Layer 9 of a small transformer language model trained on English Wikipedia (19 layers, counted from 0, width 96).
In attention head 0, each number of a token's query is one row of weights dot the token's vector x plus its bias. The head spreads its attention over the tokens so far by the softmax of query dot key.

Query weights of the head. A number n stands for n times 0.0065.
q0 (bias -0.026): 5 3 -10 2 0 18 -66 10 1 23 -11 14 -20 -13 -21 -1 -17 29 -5 4 27 50 13 -5 16 2 -19 -14 40 -2 1 11 39 40 -15 -40 -26 -4 -9 -23 28 -32 29 -12 -37 26 34 54 16 -36 22 -41 -10 -41 -5 28 15 -14 -20 13 -27 -4 -10 3 -27 6 -9 3 4 5 -3 -2 -19 -6 -34 -15 -7 11 5 -6 0 33 -16 12 43 -3 12 4 -2 -24 -1 1 -41 17 -4 31
q1 (bias -0.029): -1 -15 12 26 -11 -25 -32 12 8 -5 -39 1 -55 -43 43 13 -28 17 6 -5 24 23 16 28 -33 5 41 24 6 -15 12 14 -1 57 -14 -62 -2 25 13 27 22 -16 -21 2 -8 -9 19 58 0 34 11 -16 -1 7 16 -2 -23 -8 -30 -21 8 20 -5 -23 -27 26 -11 -21 -23 -31 -12 14 40 -26 14 15 -1 -14 -9 0 -12 16 -12 -9 -18 23 -48 7 -4 -3 9 6 3 -2 8 4
q2 (bias -0.006): 0 18 -32 -39 -22 -54 29 -14 8 7 -30 -5 9 -20 24 36 9 -5 19 -23 -11 -13 13 10 30 28 6 34 4 -29 -9 5 23 4 7 2 -1 7 4 -7 -6 41 -9 6 -32 -5 4 19 6 -19 13 -38 -8 2 54 -30 15 43 -28 15 -21 18 -3 -13 0 11 -6 29 9 -7 22 -3 9 -33 -48 4 3 -2 18 26 -13 24 33 -9 -34 -2 4 2 -17 26 3 -30 57 19 9 -14
q3 (bias -0.003): 12 22 17 20 12 -31 49 2 7 -20 -68 -45 -29 10 -14 -49 -14 -39 13 11 -25 -33 -9 12 -26 -17 39 -55 -25 17 -21 -26 -68 -40 27 30 -35 29 12 58 24 48 24 1 39 -27 -34 -29 -5 -14 -30 39 9 -23 -16 -45 -54 11 34 -9 26 30 -1 3 14 -11 25 -21 -9 45 -25 0 -26 -24 2 46 41 17 -5 -6 -33 -2 -15 -7 14 31 53 22 6 22 27 35 38 -3 18 18
q4 (bias 0.014): -6 -10 -35 -7 27 28 -20 -62 -22 -4 10 65 -23 30 -6 9 -29 30 13 6 -16 16 25 8 -32 4 2 71 -12 -9 -72 63 26 47 -35 -28 -4 -15 -27 24 20 -36 1 11 50 6 38 10 21 -8 -29 -66 18 31 -25 38 5 -32 -14 -20 -38 -18 42 -5 -18 74 27 -6 -40 -20 -57 -9 18 -31 13 -2 -21 13 -46 35 1 23 -24 -45 20 -21 18 21 9 25 4 -24 36 -10 38 35
q5 (bias 0.032): -21 41 -30 -26 19 -21 -17 18 -16 -2 -8 2 -27 33 -14 44 3 -26 -18 3 3 17 -39 -2 -1 33 2 16 -22 -82 -21 -29 14 -34 -9 4 50 -40 -50 -1 10 -2 -12 -15 13 18 54 26 15 24 34 -3 -34 14 -21 27 -45 21 56 3 4 40 -25 -18 59 -6 24 9 44 -6 -11 78 -29 -46 -4 1 35 20 -5 -47 25 2 -2 -6 49 -48 -19 3 10 -46 45 12 -1 -7 28 9
q6 (bias 0.021): 4 -31 52 23 -24 -3 30 0 20 37 14 -27 12 -15 -37 -88 -11 -38 21 -9 18 9 -27 -40 3 -6 -7 -22 -41 16 51 26 -52 -56 30 15 -9 23 -11 -13 -9 10 -23 -14 -8 -28 9 -84 -52 40 -35 46 3 -25 24 -29 -32 -17 50 -16 9 46 16 9 4 24 59 -10 -9 10 -6 -20 -31 17 24 16 10 -20 13 30 32 -22 -7 16 -16 9 62 9 19 24 10 32 9 -36 -20 13
q7 (bias 0.019): -13 6 0 -4 -23 -2 -9 22 -19 -24 -46 -2 14 -2 10 -11 10 -22 -14 39 -11 -27 -15 4 36 -8 -11 -24 32 -7 -10 -34 -19 -24 27 10 7 28 -35 24 11 -8 23 23 0 3 0 19 -1 -2 19 4 -26 -26 24 1 -1 -16 29 22 11 -24 19 -44 -25 28 -2 22 -6 41 -18 12 -8 -3 -48 -9 10 4 -23 -6 -13 6 17 18 -10 -23 17 28 -12 -12 -1 7 -9 -11 -8 8
q8 (bias -0.017): 41 13 -66 11 -70 49 31 -53 4 -1 -54 37 62 15 -33 19 85 -12 12 39 -27 -21 22 -14 42 -21 -13 11 40 9 -3 9 -25 -58 3 -33 5 2 13 -16 6 27 -6 35 14 80 -16 19 8 -16 4 -25 -41 -32 10 5 26 70 -7 24 11 -40 -45 42 -33 -55 -12 -18 -9 22 44 -16 44 -18 -27 -33 -41 -19 -43 22 -51 -5 -22 27 -4 15 3 39 -57 22 39 2 -60 18 -19 6
q9 (bias -0.034): 23 -13 -16 19 -6 45 -15 -5 4 2 17 42 8 2 -13 -11 18 59 37 28 -11 21 44 5 -19 6 -21 -3 -18 16 -10 48 3 9 -41 -55 -30 -2 8 5 -14 -46 -5 -11 -2 -6 28 24 -2 42 4 -49 2 9 -34 -24 -6 -8 9 -41 -2 -7 13 23 -16 3 49 -36 -27 12 5 -40 9 -6 3 -1 2 -3 -32 4 -26 28 -49 -27 35 -7 4 -42 -13 2 -1 8 1 15 44 -5
q10 (bias -0.035): 23 -47 32 30 27 21 17 -48 46 1 78 35 25 -12 -29 -19 -21 35 -25 -30 23 0 -17 -58 46 2 -13 10 -31 18 59 -34 40 -43 9 8 -23 -47 81 -6 -46 32 -65 24 -47 -18 -17 -38 -61 10 -49 3 -4 -21 6 -28 -11 21 -18 11 -42 -9 -19 -15 50 -26 -2 11 6 22 21 -32 -5 8 35 11 -75 -26 37 8 71 24 -4 9 28 44 21 52 -20 17 -45 20 -47 -10 -25 -45
q11 (bias 0.063): 2 -8 -90 20 -34 36 -49 -17 -7 -6 -20 -9 -73 -58 10 63 63 -10 -14 -9 -16 -35 20 37 51 15 15 41 38 -19 37 53 -6 61 -73 30 38 -21 18 44 66 -71 0 29 17 18 -20 8 25 -50 2 -14 22 29 47 40 28 42 -14 -75 -14 -61 -50 -17 -23 -17 44 22 -51 -12 -15 -26 12 -23 -81 -20 8 22 -49 57 59 -49 6 -5 -37 21 42 23 -20 -31 36 23 1 -16 -14 -27
q12 (bias -0.007): -31 28 -40 -2 9 -8 -16 -17 34 -23 4 -7 11 -5 24 57 59 0 -54 -10 -40 -20 12 5 56 7 15 48 3 11 5 45 -2 39 -19 25 33 -50 1 52 49 -8 -15 27 -1 36 24 56 41 23 49 -66 -4 45 10 0 6 26 -53 18 -15 -33 -50 5 -32 28 14 -16 -61 0 -28 -20 15 -41 -29 -55 -3 9 -44 -1 -13 47 -37 -5 -27 2 -69 -46 -22 0 17 -16 13 37 -1 -8
q13 (bias -0.001): -25 -11 9 -64 49 -26 26 -5 9 -13 -46 -1 -1 -2 -1 23 -32 19 -23 -10 -20 33 18 1 15 -11 1 -3 -28 -39 9 -30 52 65 12 -12 4 -43 -32 -12 24 15 11 -27 -4 45 1 14 44 12 -27 -10 46 38 -21 -40 3 -32 -36 -54 12 3 58 20 30 27 -2 21 33 8 -12 -17 7 -3 2 23 -27 48 81 40 -27 -15 -7 -8 -10 -47 8 8 -4 -3 -45 -46 20 -10 41 33
q14 (bias -0.078): -8 27 82 12 8 -16 29 4 19 -3 44 45 24 32 -39 -31 -28 -7 -14 16 -2 8 -1 -23 -16 -26 11 -31 -16 42 10 -24 14 -75 31 -30 -11 -32 54 -30 -42 67 16 12 -29 -2 17 -13 -94 -27 -27 32 -44 -61 6 -64 -33 -10 -32 18 -32 53 -21 11 53 34 -12 5 13 15 -12 20 4 -11 5 63 -20 -17 53 -5 26 47 -40 16 46 14 18 -16 1 5 -30 -14 9 6 -5 -19
q15 (bias 0.032): -19 6 -1 37 -3 11 -40 16 -27 1 -15 23 -28 2 11 45 -73 12 -10 -2 -32 42 40 46 -52 14 21 18 24 1 -87 36 -25 48 -26 -26 -8 37 -4 51 -24 -29 10 -20 35 4 17 17 17 3 14 -40 -8 20 -29 26 -30 -62 35 10 -10 7 -3 -8 10 39 30 -24 5 2 -77 17 41 -3 -32 17 26 -10 -53 -41 -16 26 -15 -47 17 9 -9 10 15 24 37 7 34 -7 14 6
q16 (bias 0.044): 5 32 -42 -24 -9 1 20 6 -27 -21 -47 -33 -21 35 -4 21 -8 -57 -25 34 -8 7 -5 32 -6 -20 -48 -43 24 48 13 -32 18 -25 -28 20 52 35 -6 11 38 -18 25 30 37 -28 -34 41 47 -17 45 -2 -14 -34 -57 19 -4 14 25 37 -3 -24 -13 -2 20 -20 8 -4 6 -5 1 15 -33 -19 -25 -15 27 51 -55 6 -19 -21 -8 10 25 -27 -37 0 41 -8 38 -29 3 21 -22 40
q17 (bias -0.043): 36 0 65 48 12 -2 0 47 15 -11 11 -6 -41 8 52 -10 -28 26 0 -19 -43 38 -14 0 -8 8 36 19 -30 -12 -5 39 5 -24 42 -12 -13 -4 9 43 -46 2 -9 -22 9 5 -23 -44 -19 87 2 -38 -10 -27 -4 -42 -18 -21 -16 25 -2 42 -44 -17 0 13 -37 -8 4 16 -15 -19 18 35 -12 11 -7 -21 -2 -36 -31 27 1 -32 -14 13 -2 35 -20 18 -10 31 54 -29 -20 -54
q18 (bias 0.028): 32 -1 -2 -1 -70 48 -78 49 -53 24 -15 0 36 10 -11 -27 8 -58 20 69 -2 -1 36 -12 -12 41 -12 11 27 -22 22 -6 26 26 2 -62 -53 48 4 -69 -3 -50 30 -22 -3 -12 20 19 14 -24 12 -14 -6 -12 12 30 9 -6 45 7 -12 25 -9 21 -43 12 22 44 -6 8 31 3 5 -4 42 -41 -18 -33 -24 -45 -19 -28 -8 14 -6 3 9 -30 0 -6 19 30 -27 39 -19 17
q19 (bias 0.013): -53 17 27 -16 14 -2 -47 23 27 22 31 29 -27 -19 -50 -13 30 -1 -33 -11 -13 44 -35 2 -20 3 12 -3 -53 33 27 27 11 24 -32 0 34 -23 0 -2 20 -20 28 -43 41 -9 16 -6 15 -30 3 -35 47 15 -23 7 41 -47 -44 -26 5 -10 1 -4 49 3 -3 9 -50 -4 -12 28 -9 -55 25 18 -10 35 19 25 44 -14 -57 0 3 -43 15 -43 31 -4 -54 -6 -9 -2 44 13
q20 (bias 0.049): 36 14 -37 44 -52 27 -56 -69 31 49 -20 30 6 -66 -43 6 68 18 12 26 66 -45 -4 -37 51 11 -15 30 6 -11 43 29 -6 -10 10 1 -55 18 29 -15 -6 -26 -12 10 5 16 3 10 -2 12 -31 -44 -8 -71 38 19 2 74 14 6 -26 -12 13 -21 -50 -20 -2 20 -47 -7 27 -29 22 14 -28 11 -29 -25 -37 50 28 40 19 29 -34 1 32 35 -12 -39 2 12 -51 -28 -29 -14
q21 (bias -0.037): 8 -48 37 16 52 -36 -35 36 23 -1 3 -13 -1 25 41 3 -33 8 9 -15 4 9 39 -12 20 -28 -1 -35 23 -50 3 -7 -1 57 7 -26 30 7 -29 10 0 27 -37 -41 14 16 -17 -4 11 12 -17 -25 28 6 -12 9 -15 -45 -12 -20 16 18 24 -30 24 12 -10 32 20 -23 -28 -17 5 12 37 15 -17 -28 35 9 -28 30 14 -38 11 -5 -10 52 -32 27 -11 8 -19 -30 -14 14
q22 (bias -0.028): 8 15 -47 -14 12 -5 2 -23 18 30 44 32 -9 10 -20 -24 17 -32 -8 9 20 20 -1 3 36 17 37 7 -14 -26 0 27 27 6 -1 18 16 -28 17 1 -17 23 9 13 -14 7 13 -12 23 23 -5 -5 3 8 -11 11 -41 34 -28 5 -24 13 -19 6 1 18 17 6 -18 -30 -24 17 13 -1 -10 -18 7 -14 -25 -23 1 -33 -5 -13 -21 11 20 0 19 -21 13 -3 8 -13 1 -11
q23 (bias -0.046): -7 -18 43 12 14 -68 38 19 -5 -3 6 11 -23 21 49 -53 -18 8 8 -3 -10 5 16 11 -33 -7 -9 -21 -10 40 8 27 2 -17 -18 12 -29 11 32 41 -18 30 7 -34 -16 -34 -41 -6 -25 33 -10 33 52 18 -16 -52 -47 -28 2 23 -10 7 4 44 -25 27 -18 0 -8 -14 -14 12 -3 7 42 4 -3 -35 20 18 -37 15 -27 -14 26 29 23 -44 1 27 -16 6 21 19 44 -9
q24 (bias -0.029): 2 -25 19 18 -31 -18 17 14 -5 -6 -18 -15 -29 -48 34 -49 -58 5 57 -8 14 -8 16 23 -69 11 24 20 1 5 -19 53 -29 16 15 -26 -33 28 -35 -17 -16 5 -10 -13 10 -7 -28 -34 20 25 -13 23 8 -6 -1 -46 -27 -15 9 5 31 42 20 -12 6 21 -23 -10 -21 -10 -27 9 13 9 19 -14 18 -13 -6 -6 -32 21 -3 8 -17 40 -1 21 -13 -23 44 -3 34 37 1 4
q25 (bias 0.026): 12 -6 1 -17 -17 31 17 -20 -2 3 -9 9 50 -23 -42 -17 24 -35 21 31 8 -29 -31 2 29 7 -31 1 -12 18 28 15 -19 -65 10 9 -8 12 -30 -80 -15 1 23 26 12 6 1 -26 0 -7 -8 11 -67 -37 8 -7 38 33 8 36 12 0 47 11 -10 -16 -10 17 -26 33 -1 5 -12 24 -9 1 33 21 -53 -16 -8 -2 17 19 -55 29 16 4 -12 4 46 0 -34 23 -15 22
q26 (bias -0.017): -22 18 -7 20 17 -5 57 7 6 29 41 12 25 30 -17 -31 30 14 -16 2 -3 6 -27 -12 10 6 -6 -2 -59 -8 29 -16 17 -31 0 60 7 -14 6 -6 -48 7 -30 1 -39 -11 6 -77 11 47 5 19 -10 14 72 -33 -18 31 -20 16 27 18 -2 -39 11 -12 11 -19 9 26 -4 15 -34 19 -49 5 24 -22 16 -20 -29 17 44 28 5 10 -10 -22 1 17 -14 -32 32 -54 -17 -50
q27 (bias 0.038): 9 -53 -59 -15 -24 47 -8 18 -21 -12 8 6 -43 -19 27 62 3 -24 -5 34 14 4 9 -15 -13 9 2 36 28 -11 -17 14 14 80 -43 -16 -7 24 -46 21 6 -14 -26 -31 6 23 -24 -13 -2 -16 0 2 9 34 -25 68 29 -4 9 -1 2 -14 -24 11 -18 -12 3 -2 10 -18 -1 0 6 -3 -8 -2 -9 11 -20 -2 55 -26 10 -13 9 -12 -13 16 6 -14 36 -26 10 8 -9 9
q28 (bias 0.011): 2 1 -42 -61 14 25 -4 -35 3 -21 -14 0 51 -8 44 88 19 -31 -11 -2 -28 -19 30 24 4 -1 -26 -17 50 27 -8 9 -16 17 -35 -25 -2 -10 2 -28 12 -18 30 6 16 13 -3 29 33 -24 21 -11 33 17 -53 -22 13 60 -17 -17 -29 -16 5 27 -28 -27 11 40 -19 -21 24 -35 -11 -9 61 -26 -61 12 -20 10 -12 22 -1 33 19 -16 -51 -19 -31 -12 21 23 -28 25 28 32
q29 (bias -0.009): 28 -19 11 9 -16 1 -35 32 -71 -28 7 -1 2 1 1 25 43 44 48 26 19 -21 -3 -3 -9 8 -23 29 24 -25 -9 -11 18 -6 7 -40 -10 -3 15 -37 -43 -11 24 32 20 -2 27 20 -20 -28 5 -1 -22 -5 0 -35 24 10 -24 0 -8 4 7 -49 9 14 -11 23 -27 -1 12 7 19 -16 14 6 -1 3 19 -29 -29 15 30 -12 12 -27 -24 22 7 -14 11 -14 9 36 -39 -7
q30 (bias -0.023): 2 27 -3 29 -23 6 8 -27 8 2 -20 27 4 -13 7 -13 16 22 28 43 15 -14 23 -26 2 -4 -20 -8 -34 13 45 47 17 -13 -15 -27 -12 -12 14 -53 24 -4 27 27 -28 54 -5 -5 -6 -32 -8 -22 7 -26 -24 -12 -20 -13 -33 5 -12 -14 15 7 1 26 44 6 -41 19 -34 13 5 -27 29 -17 -7 -34 5 32 22 -17 -25 -23 -23 41 38 -2 4 -21 -33 -1 -28 12 14 28
q31 (bias 0.036): 1 2 -19 -5 -23 12 -3 13 -3 -8 -30 26 27 19 3 0 -3 -22 21 16 -27 -18 -10 4 -16 28 -27 -15 -5 6 -9 5 -1 10 -14 -23 -30 30 8 -9 4 -24 45 12 23 7 -23 -14 -1 6 -7 7 9 6 -2 29 37 -33 34 -9 24 -15 26 28 -26 -3 4 -6 4 2 23 0 4 19 -4 -16 -18 -8 -5 8 0 -47 -3 25 -33 -12 31 -34 45 -7 -3 3 -41 -3 -28 -15

Each question shows a short text with each token's key, already scaled and adjusted for position as the last token sees it. A number n stands for n times 0.026.

Then comes the last token's vector x. A number n stands for n times 0.052.

0 " assign": 12 0 -9 38 -4 6 43 24 12 21 10 -48 -20 -60 26 -3 -5 22 37 -20 6 18 32 35 39 20 45 -23 -45 2 -11 -13
1 "able": 12 3 -36 47 8 6 9 16 6 20 16 -32 -18 -46 44 -8 -1 21 27 -18 3 29 12 33 60 2 66 -12 -51 -7 1 -27
2 " to": 7 -15 -12 47 -13 -8 37 14 5 31 28 -40 -27 -43 24 11 -5 15 40 -9 -6 40 24 40 43 13 61 -17 -51 -14 6 -37
3 " Google": 18 16 -14 47 -15 3 23 1 5 17 27 -74 -8 -18 15 -26 -32 17 21 -9 -1 30 23 15 41 -21 45 -34 -54 -11 -10 -8
4 " because": 3 1 -34 20 15 0 23 -3 6 28 2 -36 -5 -67 40 -5 -17 18 31 6 -11 34 32 18 32 25 48 -22 -53 -32 -8 -17
x: -20 11 15 6 -3 -19 9 -6 -8 -6 -9 15 -24 -12 -19 1 27 8 -7 -12 2 -20 7 -32 6 -16 -32 4 21 14 2 -1 34 10 41 -15 -17 3 -19 15 -14 -19 -24 13 0 -24 16 -25 71 22 27 -17 -3 -4 -37 -1 17 -4 36 -8 -1 -13 -1 8 28 -3 35 15 1 14 -5 26 5 17 -19 -42 1 4 -11 -1 23 -18 -19 -6 6 -17 -18 -29 11 -3 44 5 11 -14 2 -14
Which two tokens does the last token look at most, in order? 4 " because", 0 " assign"

0 "um": 5 9 -11 25 -6 8 43 18 21 21 14 -52 -21 -61 28 -6 -13 28 34 -24 9 8 31 34 36 15 45 -21 -41 -1 -4 -11
1 " Fri": 19 33 6 15 -24 6 22 -14 32 30 12 -53 -25 -32 51 -30 -41 50 29 -49 7 2 37 47 25 -3 36 -38 -22 -24 -9 9
2 "č": 26 46 9 20 -22 27 -11 -7 21 20 1 -68 -33 -44 45 -27 -49 51 15 -45 14 -9 20 46 36 -11 38 -28 -25 -37 1 4
3 " ex": 7 10 1 -4 3 -6 10 -28 27 5 -5 -59 -3 -51 41 -7 -27 30 38 -24 3 9 19 62 46 40 38 -27 -52 -22 2 16
4 " H": 13 7 30 3 -12 -1 13 9 -6 28 32 -77 4 -50 35 -22 -44 32 15 -37 -3 6 53 54 63 13 18 -21 -27 -19 -14 7
x: -30 15 -2 6 -9 -3 14 2 -3 -22 14 18 -32 -7 -10 -23 6 10 -14 -10 0 -1 1 -25 15 -13 -19 16 5 6 -5 -30 19 18 36 -15 -20 8 -8 -9 -22 -11 -10 10 10 -21 -18 -7 64 18 16 -1 -15 -15 -17 -10 38 13 45 -21 9 21 -10 24 16 6 45 34 -27 -10 4 26 15 10 -27 -31 3 1 -29 11 1 -17 -4 -21 9 12 -21 5 -14 7 31 -4 13 -17 -27 -3
Which token does the last token look at most? 0 "um"

0 "chandra": 7 8 -8 28 -7 9 43 17 19 21 8 -50 -24 -61 24 -9 -18 32 33 -22 3 9 31 33 33 19 48 -19 -41 -7 -7 -12
1 "n": 23 4 -7 11 -3 17 4 -2 29 15 4 -75 -21 -51 24 -33 -49 37 17 -19 -1 -5 5 37 60 -2 51 -14 -42 -29 11 -15
2 " console": 22 38 -16 18 8 4 16 -9 38 28 -9 -50 -15 -34 49 -1 -9 31 22 -28 11 16 25 29 28 -12 53 -30 -72 -4 -18 -13
3 "s": 14 9 -8 16 8 15 14 -3 31 9 -2 -68 2 -51 41 4 -14 21 30 -26 15 31 16 19 58 -19 43 -31 -68 -9 -2 -20
4 " him": 34 -3 -4 6 12 13 38 7 -4 6 -4 -55 0 -63 36 -12 -37 39 35 -15 -6 21 18 18 60 -5 43 -21 -50 -30 -3 -28
x: -27 19 -5 -7 -20 -15 1 -13 6 -17 -21 9 -17 1 2 -7 9 -2 -5 -4 -7 -1 13 -20 16 -21 -24 11 0 -1 15 -17 14 41 42 -11 -21 5 5 -1 -11 -15 -11 12 16 -23 10 -15 72 27 21 3 -11 -3 -46 5 23 -4 32 -5 10 11 -2 1 27 15 28 31 -22 0 0 22 6 18 -39 -41 -15 21 -11 -3 5 -22 -20 -12 4 -23 -22 1 14 9 33 -12 5 -27 -3 -4
Which token does the last token look at most, and with what share of its attention? 3 "s", with about 60%

0 " him": 8 1 -10 25 -3 9 46 18 15 20 10 -47 -21 -61 28 -2 -14 28 34 -23 5 10 34 35 36 14 45 -20 -39 -5 -7 -16
1 " for": 4 -12 -2 37 -21 -8 32 2 0 30 15 -36 -13 -54 42 14 -18 21 32 -7 -5 36 35 23 44 4 67 -15 -48 -38 5 -30
2 "get": 16 26 -26 18 13 13 5 7 3 29 -2 -39 -22 -56 46 -10 -19 11 44 1 -14 36 13 20 49 -18 71 -28 -39 -28 15 -30
3 "ting": 14 10 -31 37 19 9 4 13 1 26 1 -42 -16 -60 36 -11 -8 4 29 6 -9 42 5 27 50 -7 82 -24 -50 -37 2 -55
4 " the": 5 4 -11 15 -5 -23 20 39 -19 24 21 -66 -14 -53 38 -3 -15 37 6 -2 7 28 11 47 46 5 44 9 -63 -28 -11 -34
x: -19 24 6 4 -9 -16 -5 5 -3 -23 -8 22 -14 -9 -9 -13 15 1 -2 -3 -10 -20 -3 -14 13 -9 -1 8 11 14 11 -15 31 16 34 -11 -19 3 -10 -15 -12 -25 -24 2 10 -42 -1 -16 94 29 21 -11 -8 2 -31 4 16 -10 29 -4 7 13 -15 7 26 -1 39 33 -10 -7 4 26 -9 15 -39 -8 -18 -1 -13 15 -3 -11 -23 -6 0 -16 -10 -5 3 18 25 -11 12 -9 -1 -15
Which two tokens does the last token look at most, in order? 3 "ting", 2 "get"

0 ".": 5 3 -12 24 -6 6 47 19 21 20 16 -46 -22 -63 27 -2 -12 21 35 -23 10 9 34 33 36 16 44 -21 -39 -3 -6 -12
1 "Berg": 4 28 -5 4 -8 29 19 4 33 24 0 -50 -31 -59 34 -34 -42 29 38 -34 3 2 47 28 46 -18 40 -38 -14 -29 -11 -22
2 "er": 21 17 -13 4 4 31 18 4 46 4 2 -47 -28 -48 33 -24 -50 47 32 -27 -5 0 25 39 40 -10 70 -31 -18 -23 4 -36
3 "\n": 10 3 -8 13 -11 9 37 19 15 12 7 -50 -19 -72 29 5 -17 28 21 -39 5 14 38 24 31 22 46 -11 -41 -5 -4 -9
4 "-": 4 6 -16 14 -13 -1 24 16 10 13 27 -23 -21 -57 26 1 -12 30 22 -46 17 13 46 46 44 33 38 -5 -38 -4 7 -3
x: -20 6 -5 15 -19 -7 9 -12 -7 -15 -8 16 -25 -24 -19 -11 6 -5 -15 -15 8 -4 20 -17 20 -11 -9 3 11 16 19 -16 6 4 32 15 -14 13 -31 9 -19 -17 -15 2 5 -34 -4 -20 58 31 3 -6 -9 -16 -11 20 18 8 46 -24 19 1 -21 6 46 -2 38 53 -22 10 2 5 -3 4 -39 -19 -8 7 -26 20 15 -29 -14 -15 11 8 -5 -4 0 8 28 -8 3 -2 -4 -10
Which token does the last token look at most, and with what share of its attention? 4 "-", with about 60%

0 " vehicles": 6 6 -16 27 -5 9 42 17 21 19 8 -53 -19 -56 29 1 -12 27 35 -25 13 12 30 31 39 11 44 -26 -42 0 -8 -14
1 ".": 3 -10 -26 15 -1 -3 38 19 26 18 21 -40 -16 -66 28 5 -14 17 34 -20 8 14 30 17 42 13 48 -21 -34 -12 -1 -12
2 " As": -3 8 -13 7 -20 -11 37 26 13 16 31 -35 12 -71 35 -8 -33 16 37 2 -1 33 37 20 43 42 45 -18 -38 -31 2 -5
3 " a": -18 -15 -8 3 -12 -24 23 33 -14 15 40 -33 8 -54 54 -11 -37 46 18 -17 5 35 19 39 61 26 44 -6 -43 -25 4 2
4 " result": 14 4 -42 16 10 -18 25 20 -10 6 10 -23 0 -61 70 -19 -24 32 18 -4 -8 14 17 23 58 15 65 -21 -46 1 -14 2
x: -22 21 16 -13 -4 -7 29 -13 -2 -15 -7 24 -25 -12 -1 -14 28 13 -7 -9 -6 -21 9 -13 15 6 -29 18 19 13 16 -10 18 4 24 -13 -24 -1 -6 4 -4 -12 -20 20 -7 -24 10 -24 68 38 22 -21 -13 -23 -28 10 36 0 45 -1 -3 0 -7 7 13 -11 15 27 0 10 -7 7 5 10 -36 -36 -27 18 -15 -1 25 -19 -19 8 -9 -16 -23 -10 15 -2 34 -3 2 -18 7 -28
Which token does the last token look at most? 1 "."

0 " it": 7 2 -12 22 -2 4 46 19 14 20 12 -48 -18 -64 27 -1 -13 28 35 -22 8 13 29 32 35 14 44 -21 -41 -3 -2 -12
1 ".": 8 -8 -22 14 2 -4 41 21 24 20 19 -41 -12 -70 27 2 -19 20 35 -16 6 14 29 17 42 16 48 -16 -34 -13 4 -11
2 " Mu": 6 28 4 27 -26 -9 40 -22 19 25 14 -61 5 -35 27 -34 -56 45 42 -40 2 9 50 28 19 12 16 -35 -29 -8 9 9
3 "th": -5 23 -1 10 -13 12 24 -1 43 44 25 -50 4 -40 39 -42 -64 56 27 -18 -11 -8 21 20 46 -1 34 -12 -31 -12 13 15
4 "assi": 11 35 -3 13 4 24 22 -9 41 20 -16 -53 -18 -40 42 -41 -51 53 27 -29 2 6 -1 24 19 -7 72 -25 -31 -18 28 -2
x: -17 28 12 -14 -26 -2 10 -13 9 -11 6 -1 -14 -10 3 24 21 7 -17 -8 11 -10 28 -5 10 -17 -33 20 13 7 27 -16 5 18 33 -28 1 6 -30 -9 -17 -12 -21 24 3 -33 8 -25 59 21 15 10 -14 -2 -37 17 37 -17 17 -8 9 -1 -27 11 38 23 27 26 -33 20 -2 1 6 7 -31 -11 -4 -7 -22 8 -5 -27 -3 1 -7 -6 -19 9 3 -13 34 1 0 -31 -10 -15
Which token does the last token look at most? 1 "."

0 " that": 4 3 -12 24 -3 4 45 18 16 23 15 -48 -20 -65 28 1 -14 25 35 -20 7 13 36 34 33 14 47 -21 -44 -4 -4 -15
1 " he": 27 -10 2 1 7 -8 48 13 4 26 16 -34 -12 -65 28 -5 -52 50 34 -25 1 29 22 31 38 10 43 -18 -34 -16 18 -22
2 " was": 9 -17 -9 22 -5 6 52 11 -3 -1 1 -39 -14 -64 32 8 -17 32 34 -25 -15 31 34 26 49 18 39 -25 -22 -27 7 -10
3 " under": -5 -16 -3 29 -13 -3 44 6 14 8 21 -15 -10 -48 50 15 -16 26 38 5 -16 37 22 58 48 35 62 -17 -20 -15 -27 -26
4 " no": -10 -16 -5 35 -22 -12 22 16 -15 40 38 -28 -15 -41 58 5 -11 45 17 -8 -25 36 18 37 58 10 34 4 -49 -13 -8 -5
x: -33 26 5 -19 -4 -19 6 -2 -2 -12 10 9 -12 -9 -10 -31 3 1 16 -12 -8 -13 -8 0 23 -22 -14 0 12 -10 23 -20 27 -3 29 13 -18 -2 -8 13 -17 -14 -28 5 -10 -36 0 -34 72 14 11 -14 -5 -15 -36 -2 21 -9 34 0 14 2 -16 30 25 5 39 40 -10 8 9 30 13 27 -40 -22 -29 -8 -8 8 9 0 -7 -4 6 -9 -14 -17 4 24 16 -7 13 -10 -2 4
Which token does the last token look at most, and with what share of its attention? 3 " under", with about 50%

0 " to": 3 2 -7 30 -8 7 47 18 16 24 14 -46 -23 -60 25 1 -10 22 35 -21 6 12 33 39 33 17 46 -19 -40 -3 -7 -15
1 " arrive": -2 13 -24 21 2 13 54 -6 25 15 -23 -49 -22 -63 48 -2 -16 12 41 -6 -2 18 31 21 62 1 32 -16 -25 -9 -23 -35
2 " in": -35 23 -3 25 -4 8 53 6 15 41 18 -50 -30 -59 44 21 -8 16 39 2 -8 23 20 42 37 9 43 -12 -28 -19 -4 -43
3 " his": -15 -9 8 10 -18 2 26 36 -30 35 28 -37 -32 -48 42 6 -40 40 5 -12 1 34 4 51 46 2 48 10 -46 -40 -7 -23
4 " house": 1 27 -8 17 7 30 55 12 3 20 4 -47 -22 -22 58 3 -14 36 33 -23 6 24 8 37 40 -22 47 -16 -44 -10 -9 -22
x: -19 24 -13 -13 -26 -26 3 -10 10 -20 6 10 -27 -4 4 4 13 -2 -6 -23 -3 -1 10 4 12 -13 -20 9 17 15 12 -2 17 14 33 -3 -30 19 10 -13 -8 -24 -24 20 24 -23 2 -5 57 26 6 -10 -6 -21 -53 16 38 4 38 -9 8 16 -5 8 35 6 41 40 -21 16 -9 4 -12 9 -26 -25 -20 -5 -1 5 -9 -24 -14 -6 3 -22 -22 -23 -1 -4 27 -3 16 -24 5 4
Which token does the last token look at most, and with what share of its attention? 1 " arrive", with about 70%